Layer 8 of a small transformer language model trained on English Wikipedia (12 layers, counted from 0, width 128).
Take only the direct path to the model's output, skipping the later layers: a vector added to the residual stream pushes a token's score in proportion to its dot product with that token's output vector.

Output vectors of the tokens that the questions are about. A number n stands for n times 0.0039.
"-": -128 87 -15 -126 -39 -49 -152 2 135 19 -7 121 55 166 174 61 140 -18 112 -103 -148 90 -15 19 -113 58 -56 -58 -105 21 93 131 111 103 10 -130 -2 -162 -94 -8 -113 29 7 -48 43 225 -9 -68 -12 -81 8 31 -137 50 -55 -119 71 90 31 59 -125 -48 -53 88 16 128 -167 210 -112 -30 8 -57 -49 40 88 -69 50 -1 52 41 17 -32 97 150 143 -106 -88 209 -91 7 -101 81 -35 17 -59 36 -5 -79 143 -50 -5 145 -47 130 -25 -45 -69 27 3 -98 -33 22 -109 -127 -55 67 48 26 -48 -60 0 -50 -96 -92 89 2 -21 -27
"ous": -128 -5 -71 -17 -23 -22 85 34 153 -53 -60 -218 71 -7 -62 -23 -28 -156 -73 9 391 117 -56 -67 -118 114 2 36 19 -107 -80 208 1 164 -3 -303 -202 -477 150 224 76 76 -145 -97 98 1 66 136 145 125 -90 -24 52 -94 -162 -2 -127 42 71 -214 -2 -51 35 -191 85 -261 214 58 -176 -166 -208 -86 322 -117 -50 125 18 -35 73 -6 -48 15 36 226 109 -52 67 20 98 277 308 128 -83 -110 16 21 109 -88 -63 43 -26 -422 -155 279 -65 5 -158 -2 -79 -184 15 84 102 -21 52 278 -72 21 90 140 -21 9 -113 147 -26 29 96 33
"olog": 283 -273 22 68 125 149 -162 157 -189 26 207 -186 58 109 122 185 245 -24 -17 -38 395 -121 75 -101 -125 10 34 171 135 42 -156 -118 -88 -92 129 71 97 66 128 50 6 194 -39 49 -153 152 185 -27 174 39 -141 -130 190 71 -117 -4 -165 -222 124 -149 -190 2 -61 29 46 -23 94 -47 -36 -60 -60 22 -76 -53 10 55 144 27 -10 -250 -164 -64 -217 -70 75 -7 -192 6 70 55 117 148 10 -270 93 -3 -49 47 49 140 -302 -220 -88 50 -96 17 215 -110 -110 -92 -178 10 -97 125 141 257 -53 -146 37 108 -318 57 41 82 -124 -31 49 -64
"å": 79 166 -186 -123 96 136 134 211 15 60 -101 -215 18 -132 -12 158 95 -222 -53 77 297 72 -103 -132 101 6 -88 216 -82 -161 -91 -55 -122 -72 88 -253 -122 -192 196 192 40 98 -52 4 67 22 63 33 6 68 207 151 11 -156 29 187 -9 -254 136 -82 -58 191 -281 130 156 -114 -73 109 -55 135 -43 -203 31 -44 -209 52 -2 97 192 90 25 257 35 -28 -78 -58 -175 -3 103 -59 168 -147 127 -73 -20 -63 15 -23 -78 -48 -105 155 -75 102 87 35 12 -204 -12 -188 19 -107 -109 110 22 74 101 -117 -19 52 -147 92 -90 205 -187 -12 -36 -105
"eptember": 161 115 -89 -162 -130 -118 20 172 171 104 229 -297 -203 -110 -76 149 150 -186 -143 -136 152 -82 -8 120 200 -139 -186 -19 -56 -166 105 63 -202 -346 247 195 -322 -316 -18 269 -21 100 22 -214 -250 -42 158 37 -86 -298 -11 -13 212 -263 178 122 -50 42 92 -23 -57 219 -257 107 -66 -292 96 188 38 152 -66 -83 -11 -61 -45 -24 42 -94 5 21 -44 324 69 68 46 -129 100 -184 286 58 -20 -211 71 -89 231 121 291 21 -110 144 187 -51 215 -36 42 128 -7 -4 18 -262 -26 -155 -191 204 73 395 -82 -20 -79 117 -30 -53 61 53 203 -69 -89 -204
"ance": 212 -212 23 -101 -73 -51 -45 -104 202 -73 6 -8 18 45 -9 155 58 -456 35 -209 447 -69 -61 63 -30 -171 -54 336 -59 -116 -181 46 57 14 9 -306 -197 -195 235 14 136 136 287 255 75 -265 71 -34 -110 -213 -141 -61 -134 -27 -224 -105 33 -131 -57 -327 17 1 -132 -78 -53 -132 -73 220 80 136 -307 46 17 52 14 31 54 -38 190 218 54 103 158 -47 1 26 104 -52 20 -69 -102 -156 -88 -140 34 119 192 -202 188 106 238 -187 10 87 208 48 155 -51 -48 76 31 -143 76 77 193 285 91 8 21 88 -42 -176 -51 7 30 -8 49 53
"ans": 142 101 -34 31 200 34 189 -9 26 -92 -40 115 -194 11 10 102 176 -124 -146 54 311 -20 112 -33 -39 117 -83 83 19 22 -55 -6 71 -184 153 -141 -137 -76 202 12 14 -31 -2 -32 160 -23 254 11 -24 -73 -141 -15 241 -201 -31 112 -333 29 121 -71 -213 -53 -55 -7 53 -195 -54 58 -101 120 -29 94 -1 -122 60 -29 -26 -15 -14 141 -50 62 -66 -85 -27 58 -130 -131 -36 -175 142 -49 37 -130 239 -9 14 -108 -313 14 81 -52 73 -67 -73 12 -62 73 -2 20 -118 -92 -49 7 90 222 260 -7 -35 150 -215 120 -192 60 -20 -154 132 126
"ss": 113 -102 -131 -67 180 -30 -48 224 33 14 53 -208 -311 60 111 -8 101 -37 -121 48 149 -2 5 0 -18 -126 2 64 -132 -65 -126 129 -43 -7 -276 222 118 -137 223 115 -174 47 27 39 -105 -192 38 56 -82 60 70 77 128 84 -156 113 -145 172 99 78 -59 309 -247 152 222 52 129 5 47 -19 19 -300 64 -89 72 145 106 -154 -45 31 -25 43 36 3 -98 -119 -106 -2 116 49 -1 26 162 141 -45 -45 -69 45 -91 -86 57 -192 -262 -172 80 26 163 -24 4 -159 -106 -145 52 196 12 123 -44 -173 63 -105 -135 160 11 91 -80 80 -105 13
"outh": -66 120 -2 45 -162 -2 187 -13 8 2 68 -217 -201 -32 -75 114 204 -11 94 -90 215 130 -113 119 59 -274 -25 -73 -159 12 -230 48 -143 -258 181 207 -76 -114 123 149 120 -47 311 -169 -21 67 98 115 -106 64 -179 66 249 -162 -19 37 -73 64 226 12 -32 259 -207 -15 112 -63 62 59 -111 113 -97 -168 68 3 -243 160 -46 -98 -128 124 -248 182 -57 153 24 -280 -15 84 221 -302 329 -51 166 78 -24 82 136 -161 -72 -50 -14 -166 280 124 -179 63 -11 -52 23 -24 -103 -240 -245 -107 -107 208 40 69 -85 -8 56 214 -46 137 -255 127 105 -148
" rele": -110 98 -91 -79 -133 31 -14 -115 -27 -30 -38 -58 -25 -4 135 -1 100 16 50 -153 64 -96 -12 92 165 -196 38 40 -51 -122 33 252 -78 -131 75 -16 38 -63 91 94 47 43 -102 -61 -171 -130 35 140 -53 -234 31 -19 225 67 7 158 -159 0 -15 2 -87 6 95 1 75 -231 59 -158 167 -39 -180 -75 -21 -135 16 129 125 32 -53 62 116 -30 0 50 -63 -25 24 -20 188 -34 108 -28 133 -83 25 -17 10 36 64 102 113 -37 28 -53 -177 29 241 42 -283 80 269 -62 -156 36 -12 60 -168 -56 -6 136 163 -30 119 -36 -80 9 -23 -71
"erson": 19 -62 -20 -106 343 -121 12 1 18 43 261 0 -113 -5 -78 91 305 -39 22 84 292 5 123 -57 88 26 -71 185 -57 -76 55 403 -135 -240 13 -246 -42 -220 95 -159 -134 52 -120 -172 -211 -250 341 90 -78 59 297 160 265 -14 122 -115 -107 -194 37 22 140 -52 -339 105 274 -121 -301 -78 164 -21 -55 -58 -91 -52 -99 59 50 -31 177 -30 -40 153 -179 -7 39 66 -91 -87 222 -47 289 -9 -46 -73 -20 134 152 -15 82 -39 -190 -89 -137 -26 -55 62 42 -37 11 -164 -21 -189 27 226 322 50 -247 -120 48 -87 -231 38 168 -167 -75 98 29 -94
"ge": 259 83 -246 -147 -170 -179 -71 18 -40 -196 -65 -96 -181 -14 217 -69 272 12 -178 16 288 117 -75 -96 -56 110 -38 31 55 20 -253 224 -207 98 -85 224 -123 82 63 3 127 7 -217 -38 26 -56 243 145 -122 -84 210 -16 -286 -160 -24 -163 130 -173 -6 88 -135 -5 -304 36 121 -77 -32 90 -97 136 197 -195 62 160 -99 29 74 120 184 134 202 37 83 38 -50 -142 -321 -29 165 3 -181 90 72 69 -9 -24 -4 46 -8 21 252 -219 -95 -105 183 8 -23 -25 -35 28 114 -247 -115 187 -111 198 -82 -195 -51 156 -96 193 45 -21 87 156 195 -74
"ive": 41 -145 -200 -96 -125 40 33 67 28 71 128 4 -29 -60 -122 -80 118 -57 212 -140 342 -332 19 -22 282 112 -7 171 60 -34 231 134 156 -181 -57 -4 -36 -158 -98 204 -36 136 28 40 168 88 189 67 45 -158 -179 -33 26 -260 -54 74 7 -54 6 -231 -202 -136 -70 -278 -18 -238 146 -165 -35 -33 96 -237 165 249 90 192 15 -45 154 -66 -76 -50 -120 37 -43 -81 157 -167 60 4 158 -297 -29 -46 -222 -21 -38 -75 61 192 52 182 96 79 -29 35 4 17 -21 -158 -65 -114 -125 207 173 41 96 187 -209 -4 109 -104 53 -19 -20 -98 144 166
"==": -8 -36 70 14 -165 153 43 128 -56 -74 90 81 39 -70 -37 160 -26 103 107 -197 35 -212 -174 125 -51 -132 -108 108 66 7 98 31 52 -186 113 37 86 -212 81 72 -24 55 40 126 -87 -152 95 -14 234 -62 -9 189 -2 68 110 13 -67 -41 178 182 -96 86 19 -24 -147 -177 -82 143 109 173 123 -124 6 -239 131 -6 86 12 236 -43 -81 -132 66 -70 61 -221 143 57 152 156 239 -157 227 -106 10 -30 106 -62 -28 -178 -73 -119 -394 147 24 28 -92 304 10 -199 -113 -193 -177 -50 47 29 -129 -88 218 34 35 13 -136 -126 -177 -114 125 -153
" time": 102 133 -15 6 -131 38 125 87 -116 -35 1 23 6 -90 219 179 135 -111 134 -14 17 51 -80 -106 50 -76 57 118 -157 -21 17 -34 -124 144 -110 2 -76 -155 112 129 -162 -16 93 -210 86 -1 81 7 -13 -22 0 -176 -10 -124 -132 -55 -30 -151 48 99 -24 -44 100 151 -23 -20 81 -73 33 104 194 -129 -8 4 -59 -72 213 -39 266 36 109 40 -184 20 -166 -185 59 -97 188 44 -67 48 222 -303 -106 -54 53 69 269 41 -187 -90 98 197 17 40 -41 190 -172 -95 173 -239 -205 83 -113 -31 -181 -66 20 -52 71 80 87 103 24 70 -89 -129
"l": 64 80 10 174 124 220 96 -99 130 64 -186 77 -63 141 -107 81 -1 -54 46 89 58 -47 -59 -60 189 109 -40 -101 -38 -3 109 -124 25 -88 -55 143 -138 -243 105 -16 -24 51 10 -175 25 -4 23 -35 36 -49 -52 247 84 8 95 110 117 47 -133 116 -34 -101 -71 -53 80 60 -5 8 -75 58 -63 -94 -190 -133 -75 -15 -85 -109 56 -36 -175 -139 -57 -5 15 -65 -29 -11 -45 -69 -177 32 -14 -27 -301 21 90 -179 46 176 24 -44 57 -122 21 -20 202 -55 84 -8 -140 53 69 -49 80 87 105 -237 -229 86 188 98 45 11 5 134 248 -4
"ley": -24 135 -12 -9 143 -121 263 -62 -14 3 84 105 -159 -12 -246 40 329 75 -27 52 262 -192 -34 -96 46 -74 -15 -14 -18 -206 157 -21 -218 -215 185 6 -87 -141 185 -7 -10 9 -131 46 -61 -21 201 93 -49 5 -68 -63 -80 -185 -62 -189 421 -59 233 89 -35 71 -126 183 -37 -99 59 31 163 274 -44 -101 -13 74 -174 86 170 -94 -23 102 -80 6 -105 170 168 -303 -34 76 287 -76 -139 -158 -88 142 -154 -25 169 -86 -62 56 -24 -138 -198 7 101 25 114 -30 33 46 90 -240 -59 6 55 159 -1 -61 -151 199 -64 -41 77 -178 84 -67 -103 -37
"pl": 69 49 143 -58 73 -30 52 -92 105 77 19 19 -75 47 -133 19 225 -22 -16 -60 26 115 -218 -85 -20 -36 7 30 30 -110 -201 77 -100 77 -26 -78 -50 -413 -49 203 -86 256 130 -112 -38 -4 -76 57 -84 -88 27 111 330 -123 -137 62 -10 -66 -91 49 -136 80 -98 182 47 -135 22 145 -103 -166 65 -128 4 -25 48 -60 15 78 -30 -19 -92 16 -168 -22 -51 -154 177 -43 -29 -68 132 -70 -107 73 6 68 -29 -49 168 137 -108 -122 -95 163 40 59 -131 -91 -31 19 64 -135 6 10 206 152 73 -194 -84 380 1 65 140 78 88 123 109 -163
"c": 41 -14 -104 -5 -50 -92 117 70 186 70 95 81 -136 89 76 112 -77 98 -153 139 -42 -75 -172 106 -88 46 41 -72 -170 -27 132 94 -12 -64 -88 178 27 49 -140 -60 88 167 128 182 -16 -23 -56 23 -82 -60 68 -47 203 206 -49 -57 -10 30 -292 108 72 -71 -221 97 -28 11 73 68 105 -30 139 -216 96 -129 -33 -60 13 87 29 -59 -136 -75 -44 -48 -36 94 -34 145 209 -91 -175 2 -108 -88 65 -53 -29 55 -275 -18 -64 -146 126 -83 187 4 -66 16 125 -86 -77 52 -38 -174 213 132 97 -159 -40 262 129 -251 31 -14 -23 60 -77 -155
"is": -20 22 8 -9 127 -116 -151 69 27 60 -89 -6 39 82 -51 -13 -74 18 26 10 270 -258 -64 -57 200 110 14 -132 -2 50 -29 163 61 132 -68 -100 20 49 98 120 155 -111 58 -2 -61 140 -86 46 3 -110 -11 -98 -166 -127 103 90 -31 46 53 141 3 119 -168 -53 -43 -31 -43 -121 74 307 33 -82 -32 -2 204 -74 -32 -14 57 61 -148 -51 -33 34 -12 3 -8 -23 38 19 -16 41 72 -96 -53 -257 -36 -61 -25 -197 -121 -81 -33 87 -73 -23 -59 86 60 2 -50 98 2 26 98 -74 -30 104 107 152 -30 -309 -121 -101 -147 220 207 81
"ne": -84 -7 110 -52 -11 115 173 78 164 102 145 -397 -162 22 153 32 142 14 82 107 159 231 -133 -108 55 49 -50 162 -183 -177 -181 101 -240 -56 -95 -120 142 -74 126 204 150 121 -86 53 -43 47 171 25 -73 -138 15 -91 -86 -183 26 122 61 -24 -2 -239 87 -39 -196 47 299 -18 -245 119 -6 401 -82 -95 -84 87 46 -13 82 -9 78 -91 -136 -179 -20 2 6 -89 -32 -94 209 9 -74 -20 150 35 -93 136 -56 -12 -96 -166 170 -173 98 -91 73 0 -41 -89 76 -84 -161 -10 130 207 -122 220 -99 -210 -81 71 -42 -52 29 12 49 -81 134 -144

Each question shows what one neuron of this layer's MLP adds at an activation of 1. A number n stands for n times 0.0013.

n317: -113 -24 -141 -23 -61 -32 262 43 -94 -51 -53 -59 -146 66 74 55 86 -105 72 12 -68 -24 16 -49 112 16 26 -22 -32 53 -128 -21 44 16 93 3 116 202 -41 3 64 45 -37 -30 150 30 -106 -83 -97 5 192 5 -24 -77 167 -70 125 -18 24 13 47 -62 -3 94 -102 -16 -50 157 12 169 97 -14 -96 -315 16 -110 77 -228 64 -92 -8 -65 15 10 152 -35 108 11 -11 -156 -100 108 -29 -62 -26 -22 -54 63 10 188 49 -99 67 82 -6 -7 -176 -32 -19 -97 -42 -11 3 -38 57 -79 -5 76 54 104 8 125 -10 78 -226 61 -52 23
Pushed up most: " time"

n298: 135 -13 95 64 -102 -91 -8 -34 61 -52 100 -44 45 -29 -87 -201 -8 142 -67 -44 58 -13 -43 80 11 15 38 16 -106 126 -131 106 -63 52 -75 82 173 -51 -15 21 -45 -84 -15 169 -171 -31 52 -174 -13 91 -123 -81 -50 -42 -29 88 -5 -22 15 72 21 37 42 -125 29 25 -160 105 -19 78 -8 -95 -26 71 -206 73 14 199 -7 98 -47 110 -132 -49 94 -73 102 -8 36 28 -100 -88 45 -41 196 16 -68 -82 40 -86 40 -83 3 -57 -123 -16 -92 -46 156 -56 -159 158 -126 -34 38 -82 -5 8 84 24 164 113 10 122 98 -27 105 62
Which two tokens does it push up most, strongest first? "outh", "ne"

n99: 148 -177 153 18 28 92 128 88 135 20 -187 -13 64 10 -74 13 -149 94 -12 -73 23 -98 -9 67 278 -9 -161 -132 -184 -39 -239 -12 -30 28 130 -66 95 6 -12 198 193 -53 -176 29 0 -251 184 -110 -68 -14 -60 9 -3 32 -104 38 -113 -27 149 -174 81 72 -42 39 9 -55 141 203 -127 -69 -47 56 -49 86 87 -118 -84 -139 -58 -136 -35 -143 -105 30 -149 44 37 -73 -207 -118 -26 101 6 141 90 -170 17 22 -3 -43 93 215 53 -33 63 61 -71 159 90 37 0 40 19 -12 -73 96 -103 112 111 89 168 13 96 -108 3 161 -57 -87
Pushed up most: "ne"

n411: -25 -14 94 -62 78 -92 212 104 61 12 -23 100 104 91 -20 -47 173 -88 -34 59 0 80 -25 -69 12 -141 -35 -152 -150 38 -161 47 -105 145 -55 -123 -107 -51 60 32 -52 105 157 87 88 -40 -213 -75 -151 133 58 -86 49 -70 -37 134 68 -24 37 155 -103 -14 -20 -47 63 -95 -157 101 -162 16 91 105 77 110 90 -61 -55 -148 -68 82 14 -14 -30 -152 -115 34 3 -98 67 -14 157 -65 19 45 -34 131 -6 53 -14 -128 -30 -6 48 84 39 14 -132 -156 175 64 -8 84 -35 -32 114 36 -17 -221 121 -78 -102 86 50 83 63 3 130 -269
Pushed up most: "pl"

n144: 79 159 -31 -47 -83 -101 141 -50 17 -127 -49 4 111 -81 -130 -37 -74 46 7 -50 -50 -20 7 54 200 53 -66 37 -49 -99 -89 48 121 2 28 81 -8 35 75 -60 51 2 -156 -5 40 -25 -52 -69 50 14 -16 -41 54 -50 -40 185 13 0 -46 -84 14 -64 55 -128 54 48 72 136 -66 -35 -58 80 -20 75 50 -87 -21 -53 -91 -32 104 -71 -47 -15 -21 -32 106 -148 -29 42 -77 23 159 -23 86 30 -149 4 20 26 0 11 -11 127 85 -43 48 29 71 102 -96 73 -157 -27 13 20 14 77 133 82 -109 63 35 -112 -106 -21 -43 -6
Which of these tokens does it push down most? "erson"

n131: -51 -20 34 -60 96 -75 0 78 151 -73 -60 -40 -9 -59 152 -160 106 -24 31 137 67 90 -106 -106 -137 -45 -70 -180 162 -62 -25 92 58 -149 -14 105 -64 -71 -116 71 50 -48 23 -61 -115 -98 -78 -39 110 -10 -194 -17 72 193 -12 6 -5 74 26 -94 30 22 -23 26 72 131 18 -64 -292 -60 -158 48 51 -6 -228 -74 -104 -99 172 18 26 116 234 16 44 72 -45 119 85 -6 220 18 25 24 -130 -88 -94 -93 97 25 159 -112 49 39 112 -49 62 17 85 -103 144 -135 118 11 28 124 -155 -72 32 20 36 71 61 -140 12 -18 -12 -3
Which of these tokens does it push down most? "is"

n88: -13 -62 -109 -141 91 -110 -97 -16 143 43 6 -19 4 -31 -40 -109 -38 42 17 103 85 0 48 -35 59 -40 16 160 -43 47 57 77 21 4 -131 -14 -78 -58 25 -49 -20 -79 -74 136 93 -57 -79 73 -23 -29 -98 -59 -117 -2 39 73 51 6 81 -90 9 70 -64 -84 78 59 -2 85 40 -81 65 -7 94 7 -11 26 152 21 99 -6 -107 69 76 -76 -11 -63 -34 37 -153 -87 -9 -98 157 -5 -34 110 -93 132 -92 -40 33 21 77 -70 159 128 37 -64 -34 38 4 36 -7 83 -15 -85 15 -23 87 -81 -73 -29 -12 11 43 40 -105 -74
Pushed up most: "ss"

n385: 61 -113 -31 215 69 78 -127 34 -116 -63 67 -5 -68 -88 42 59 -72 -2 -75 126 119 71 -15 136 -3 -28 219 -46 -52 37 -114 63 -28 -73 45 42 -15 51 97 263 -50 87 -61 82 -91 -34 -45 -8 5 86 -3 152 -18 -117 -76 -83 -5 -37 -18 -64 -37 -65 -214 59 14 132 89 113 -64 -54 -3 183 -142 -26 19 20 -147 -159 91 2 71 -138 97 205 46 -8 110 -32 105 -23 -5 86 -51 -35 -26 -85 11 -56 -50 -66 52 13 47 8 -25 -28 -64 -106 15 43 12 -76 -16 -139 124 -5 -32 -52 -26 -82 -71 32 -31 0 -246 195 8 55
Pushed up most: "outh"

n39: -21 82 -47 11 16 -153 2 -16 130 -86 198 10 -5 108 109 -222 -83 44 168 -66 142 -91 -7 -125 -7 47 -29 73 52 52 -156 2 -37 83 -46 55 167 -159 11 -7 -20 37 -61 -32 -81 -46 -63 23 37 49 -130 -88 -89 -112 -7 160 -29 -127 -68 -90 108 89 41 -5 75 91 20 -58 -22 20 95 60 -48 -53 -19 92 87 111 44 77 80 -113 -9 70 -76 60 -2 -65 108 35 -82 12 -91 57 28 -78 141 -7 90 -12 -43 51 -5 -103 30 99 69 -38 73 42 -113 50 2 -27 35 -78 37 -45 31 0 39 32 -42 -142 -85 -37 -106 -148
Pushed up most: "ne"

n213: 27 157 -81 -23 -194 45 205 -34 -190 -124 -134 -138 24 -40 6 -170 37 -98 -167 92 198 -157 -44 96 67 24 99 -167 -51 -12 -82 67 55 -225 -93 -3 60 -122 130 72 116 7 24 120 54 -106 -79 -90 85 -32 18 -70 30 190 154 -84 51 14 -116 -101 -142 -29 -46 -77 200 85 -31 79 50 0 -156 104 -27 33 12 32 87 -78 -155 -8 40 130 29 74 -59 160 228 110 115 -48 -125 34 105 -35 -97 76 -41 -89 50 155 -11 12 -63 -70 60 102 -146 -36 3 199 -20 198 12 -104 -120 9 34 -53 136 21 -53 -112 8 -34 158 -90 -24 -37
Pushed up most: "ance"

n391: -75 -73 -90 19 -183 -69 175 5 -2 -49 56 -29 -94 51 -70 -23 -43 -94 -83 42 -10 77 151 55 -80 167 -99 134 -5 162 5 -55 -62 -69 -95 -24 -97 100 104 -91 -40 -33 79 90 -83 -22 25 -17 58 53 25 45 -218 0 -81 -103 72 0 58 219 28 -5 -80 -10 32 -17 41 -129 5 9 -54 -46 129 -35 25 87 -13 -108 -70 -42 -35 92 -80 12 -58 -111 -31 -92 -92 -56 110 -79 60 57 31 -12 104 -75 43 -29 -192 22 -22 28 77 -36 56 -24 129 96 -52 -69 109 -55 88 7 -65 152 114 180 -43 36 104 -123 18 131 27 2
Which two tokens does it push up most, strongest first? "ley", "erson"

n132: -112 -72 36 -3 -16 -50 28 199 103 -18 -11 28 -8 26 119 52 66 34 -124 33 -50 -51 14 -11 -150 22 106 -99 -58 23 46 -116 -108 -6 -38 64 39 97 24 -3 -107 159 -178 137 11 -101 -17 -30 -22 -68 20 247 -96 31 45 56 50 204 -146 -108 -9 29 11 -180 -78 98 73 8 -136 23 14 196 -47 -82 0 -231 -60 147 80 -50 34 -30 -115 -98 -95 115 104 -51 -82 58 -151 -98 -49 -117 121 -148 -71 19 -3 220 -53 52 -33 88 70 -47 -42 -69 -86 52 70 129 -89 37 30 88 -20 -199 54 97 65 3 15 -140 147 17 139 189
Pushed up most: "c"

n303: 51 -176 49 117 -72 -18 -104 120 150 55 -111 26 -29 -32 21 -186 -16 34 -34 42 100 126 13 -71 27 3 -102 -134 -13 -189 48 -165 210 -91 76 88 -125 13 -45 62 -149 -93 72 -104 8 82 -3 -61 128 -38 -63 -31 21 206 18 21 82 -97 -5 62 97 5 32 -150 -65 61 44 45 -5 -115 -42 3 123 3 -131 -34 193 -82 125 82 56 -25 33 5 -32 -58 95 -104 -121 13 136 92 -219 -44 93 -67 39 -46 198 79 83 -41 18 -30 -47 38 54 49 -21 -15 39 22 -13 -7 -64 -3 29 99 5 -59 13 -136 -68 -150 3 -32 -13 155
Which of these tokens does it push down most? "ne"

n428: -193 -3 -103 -52 -44 84 250 -133 -60 89 -22 -94 72 -160 10 -133 -130 -72 109 -3 21 201 -91 -34 210 -108 -71 -51 115 -10 173 -53 -37 145 -31 -59 -113 -96 65 87 233 169 149 -53 -36 -150 -150 22 -105 6 -55 138 23 142 304 -23 80 58 -10 275 60 -87 -125 -7 167 -120 47 55 18 47 -123 51 -40 -33 20 -229 -17 -90 -12 -9 -249 22 6 89 37 65 0 0 22 -13 -311 137 -41 -54 82 -158 17 146 6 -44 6 -60 245 68 -24 43 -24 80 -112 -3 6 142 -200 67 9 32 -149 -166 29 -46 -9 120 75 7 -99 50 10 -9
Pushed up most: "l"

n221: -44 -123 -56 -40 -60 67 65 90 -34 -81 -205 122 175 -99 -30 58 8 12 40 -96 -62 56 184 -75 38 -95 -52 78 -50 36 5 142 -10 13 90 41 -124 -124 -18 3 71 -101 70 -54 -40 27 89 -26 18 112 0 179 3 -68 -56 -19 8 15 118 -187 -104 -168 -8 -82 -62 26 -94 -13 0 136 154 47 -149 5 84 -11 134 -17 -130 14 218 72 -15 10 102 244 -131 -70 -24 124 -97 -44 -10 -92 63 81 6 -78 28 18 0 -54 -82 11 157 -39 29 90 68 8 -37 -33 58 137 -124 84 179 78 -19 -62 -41 -198 5 -75 -81 -66 8 -102
Which two tokens does it push up most, strongest first? "ance", "ans"

n139: -37 44 67 42 -11 -23 -33 87 34 32 -157 184 -71 -50 -17 58 53 -2 2 52 72 -129 -45 -194 0 -46 142 54 -5 29 -109 -34 -139 14 -40 -105 38 23 60 10 53 60 -87 -55 -40 49 -97 -57 112 -6 -87 147 -99 105 -7 -88 -2 -42 -76 -83 89 56 -17 -100 -26 -20 -177 66 15 -117 54 76 76 59 33 45 -5 58 -24 -157 -76 -43 9 -40 -75 2 -48 125 71 25 -80 -31 16 -156 128 12 -32 55 -38 159 54 -32 -12 44 -32 45 93 -72 46 -39 132 -66 130 50 -41 -44 122 -73 120 97 -11 140 13 -51 -147 129 -76 -20
Which of these tokens does it push down most? "eptember"

n412: -119 -68 -74 -73 88 -48 -89 -25 21 -8 -73 -79 -99 -5 27 254 114 25 -136 102 -124 -67 77 -8 -64 -104 249 -14 139 44 36 82 110 58 -125 41 15 105 36 77 73 -29 -156 -32 50 99 35 54 -44 114 -136 -51 32 3 -3 -79 -40 23 65 -269 65 13 27 19 15 59 135 136 -19 -142 108 28 -53 -128 -143 45 -138 -94 49 -90 8 -36 89 -8 11 16 -164 13 44 60 -115 -3 36 172 130 -46 -75 -86 -13 33 -53 13 -32 -53 -133 -141 -23 -24 18 -85 103 -86 14 74 -57 125 -41 -17 123 -54 -98 16 159 102 111 152 -24 -13
Pushed up most: "ss"

n45: -33 -31 -79 13 54 9 25 79 -126 70 -63 32 67 5 -23 -23 61 76 61 51 7 98 -87 -24 -65 -34 -114 105 -45 108 4 2 -7 -50 127 -148 -27 -101 31 -113 -75 -13 -78 93 -75 -64 -30 -44 -91 -2 -7 -18 -2 30 -87 25 125 -61 70 88 -133 33 -120 -12 78 111 -66 37 40 33 5 5 97 99 146 -42 24 -7 -96 -51 -46 22 15 -72 0 124 107 -83 -125 -112 66 -139 89 5 20 -12 -199 152 -130 22 -76 73 73 144 98 -44 -81 50 25 -58 -80 91 33 77 13 -114 35 -45 106 46 18 118 -55 92 -153 33 62 -17
Pushed up most: "å"

n95: 6 225 156 35 -42 9 -38 78 -11 124 -54 60 61 41 105 -85 -12 27 99 21 -24 -69 145 41 107 0 -49 -51 -96 -53 -133 197 8 -120 22 11 -27 8 79 59 -31 -207 -90 64 171 -112 -26 -164 81 -90 -75 56 12 79 -37 20 114 -49 -76 54 153 -19 35 -100 135 -22 -62 144 -102 23 34 -45 -51 -136 114 -83 -15 -89 8 31 14 209 -164 -54 9 -3 -79 -49 -3 -54 -157 50 -19 -102 39 -46 -151 -160 19 239 -180 67 -74 160 45 42 71 -318 -14 -120 8 99 159 -80 44 -96 -38 21 -118 -23 11 136 100 152 -42 -85 3 38
Which two tokens does it push up most, strongest first? "l", "å"

n235: -18 59 -3 -60 -3 9 31 -79 -105 111 -220 -84 -109 -6 113 -65 130 0 -178 38 -124 -73 -35 -180 308 -68 59 167 24 232 58 55 145 -78 -49 -104 70 -51 -124 68 -36 -134 62 175 -30 -167 18 -120 -74 11 -73 9 73 67 -30 78 -57 74 -12 119 -235 -29 -107 -65 211 26 -25 61 22 38 48 -69 -134 30 -43 48 96 -29 6 -38 64 14 46 -123 124 106 83 -37 248 86 103 -81 -222 38 -100 144 -320 47 160 53 -3 -70 -42 9 -44 51 139 -60 -95 -41 59 22 -28 -20 -137 9 71 -38 -36 -147 44 53 -106 69 19 123 73 -9
Which three tokens does it push up most, strongest first? "ss", " rele", "ive"

n382: 36 27 61 15 85 65 3 -89 72 120 -21 120 -199 -86 -66 -60 133 -181 -122 183 226 -59 -21 30 113 -180 26 165 18 6 42 21 134 18 -6 -12 -22 73 44 16 11 27 91 35 -22 131 -65 -90 -67 50 12 18 121 47 145 -74 -88 76 -9 15 -54 -198 201 -38 3 -87 45 156 37 -3 120 152 31 -69 -91 -83 23 -10 -88 -69 -91 173 12 -120 13 68 -127 16 -94 -67 -154 -220 -111 -171 112 -19 85 -94 51 -213 100 174 74 -10 84 -49 -23 49 52 -216 97 -132 226 130 -60 -221 -57 132 -6 110 -48 -134 -202 -32 -36 3 -206 -47
Pushed up most: "ans"

n244: -61 52 -113 23 135 -21 -24 -36 -28 -25 59 -95 -199 98 -104 88 39 -58 -21 96 -10 38 -30 -48 -99 45 70 115 -75 12 16 81 44 128 -34 27 150 -33 185 -118 148 -3 -79 41 143 -149 70 81 -14 -15 -55 -76 -82 -46 -43 -47 -70 7 -5 151 15 -14 77 49 -53 93 89 89 -2 84 62 -52 11 24 -39 -84 137 -44 -22 -265 -5 -18 -7 129 15 7 -14 -97 7 -45 -143 -71 74 97 7 75 20 23 -41 -113 -45 -35 -59 -93 -77 104 28 9 2 -58 -11 -2 5 22 -37 -82 156 -32 213 77 -44 -25 -59 -57 -48 -61 -29 -70
Pushed up most: "ss"

n179: -34 -15 -44 -104 58 13 -112 18 -12 7 -9 63 -28 -132 191 16 26 -160 121 42 -193 -88 21 85 114 114 0 -72 -106 -87 116 158 -130 100 9 -99 263 47 -39 214 -6 -94 34 3 97 -212 -117 46 -31 25 3 131 174 185 -148 -41 -56 -107 146 -46 -119 -60 10 32 -23 -290 -219 -149 -55 -43 6 -43 46 6 -35 -3 7 44 -81 28 114 -91 9 -131 19 196 114 -48 145 111 68 -87 -34 69 175 61 17 -80 -161 64 51 31 -97 125 43 -87 27 3 -207 189 116 43 81 235 -113 22 125 -82 -104 -207 30 52 -23 117 33 -109 29 -152
Pushed up most: " rele"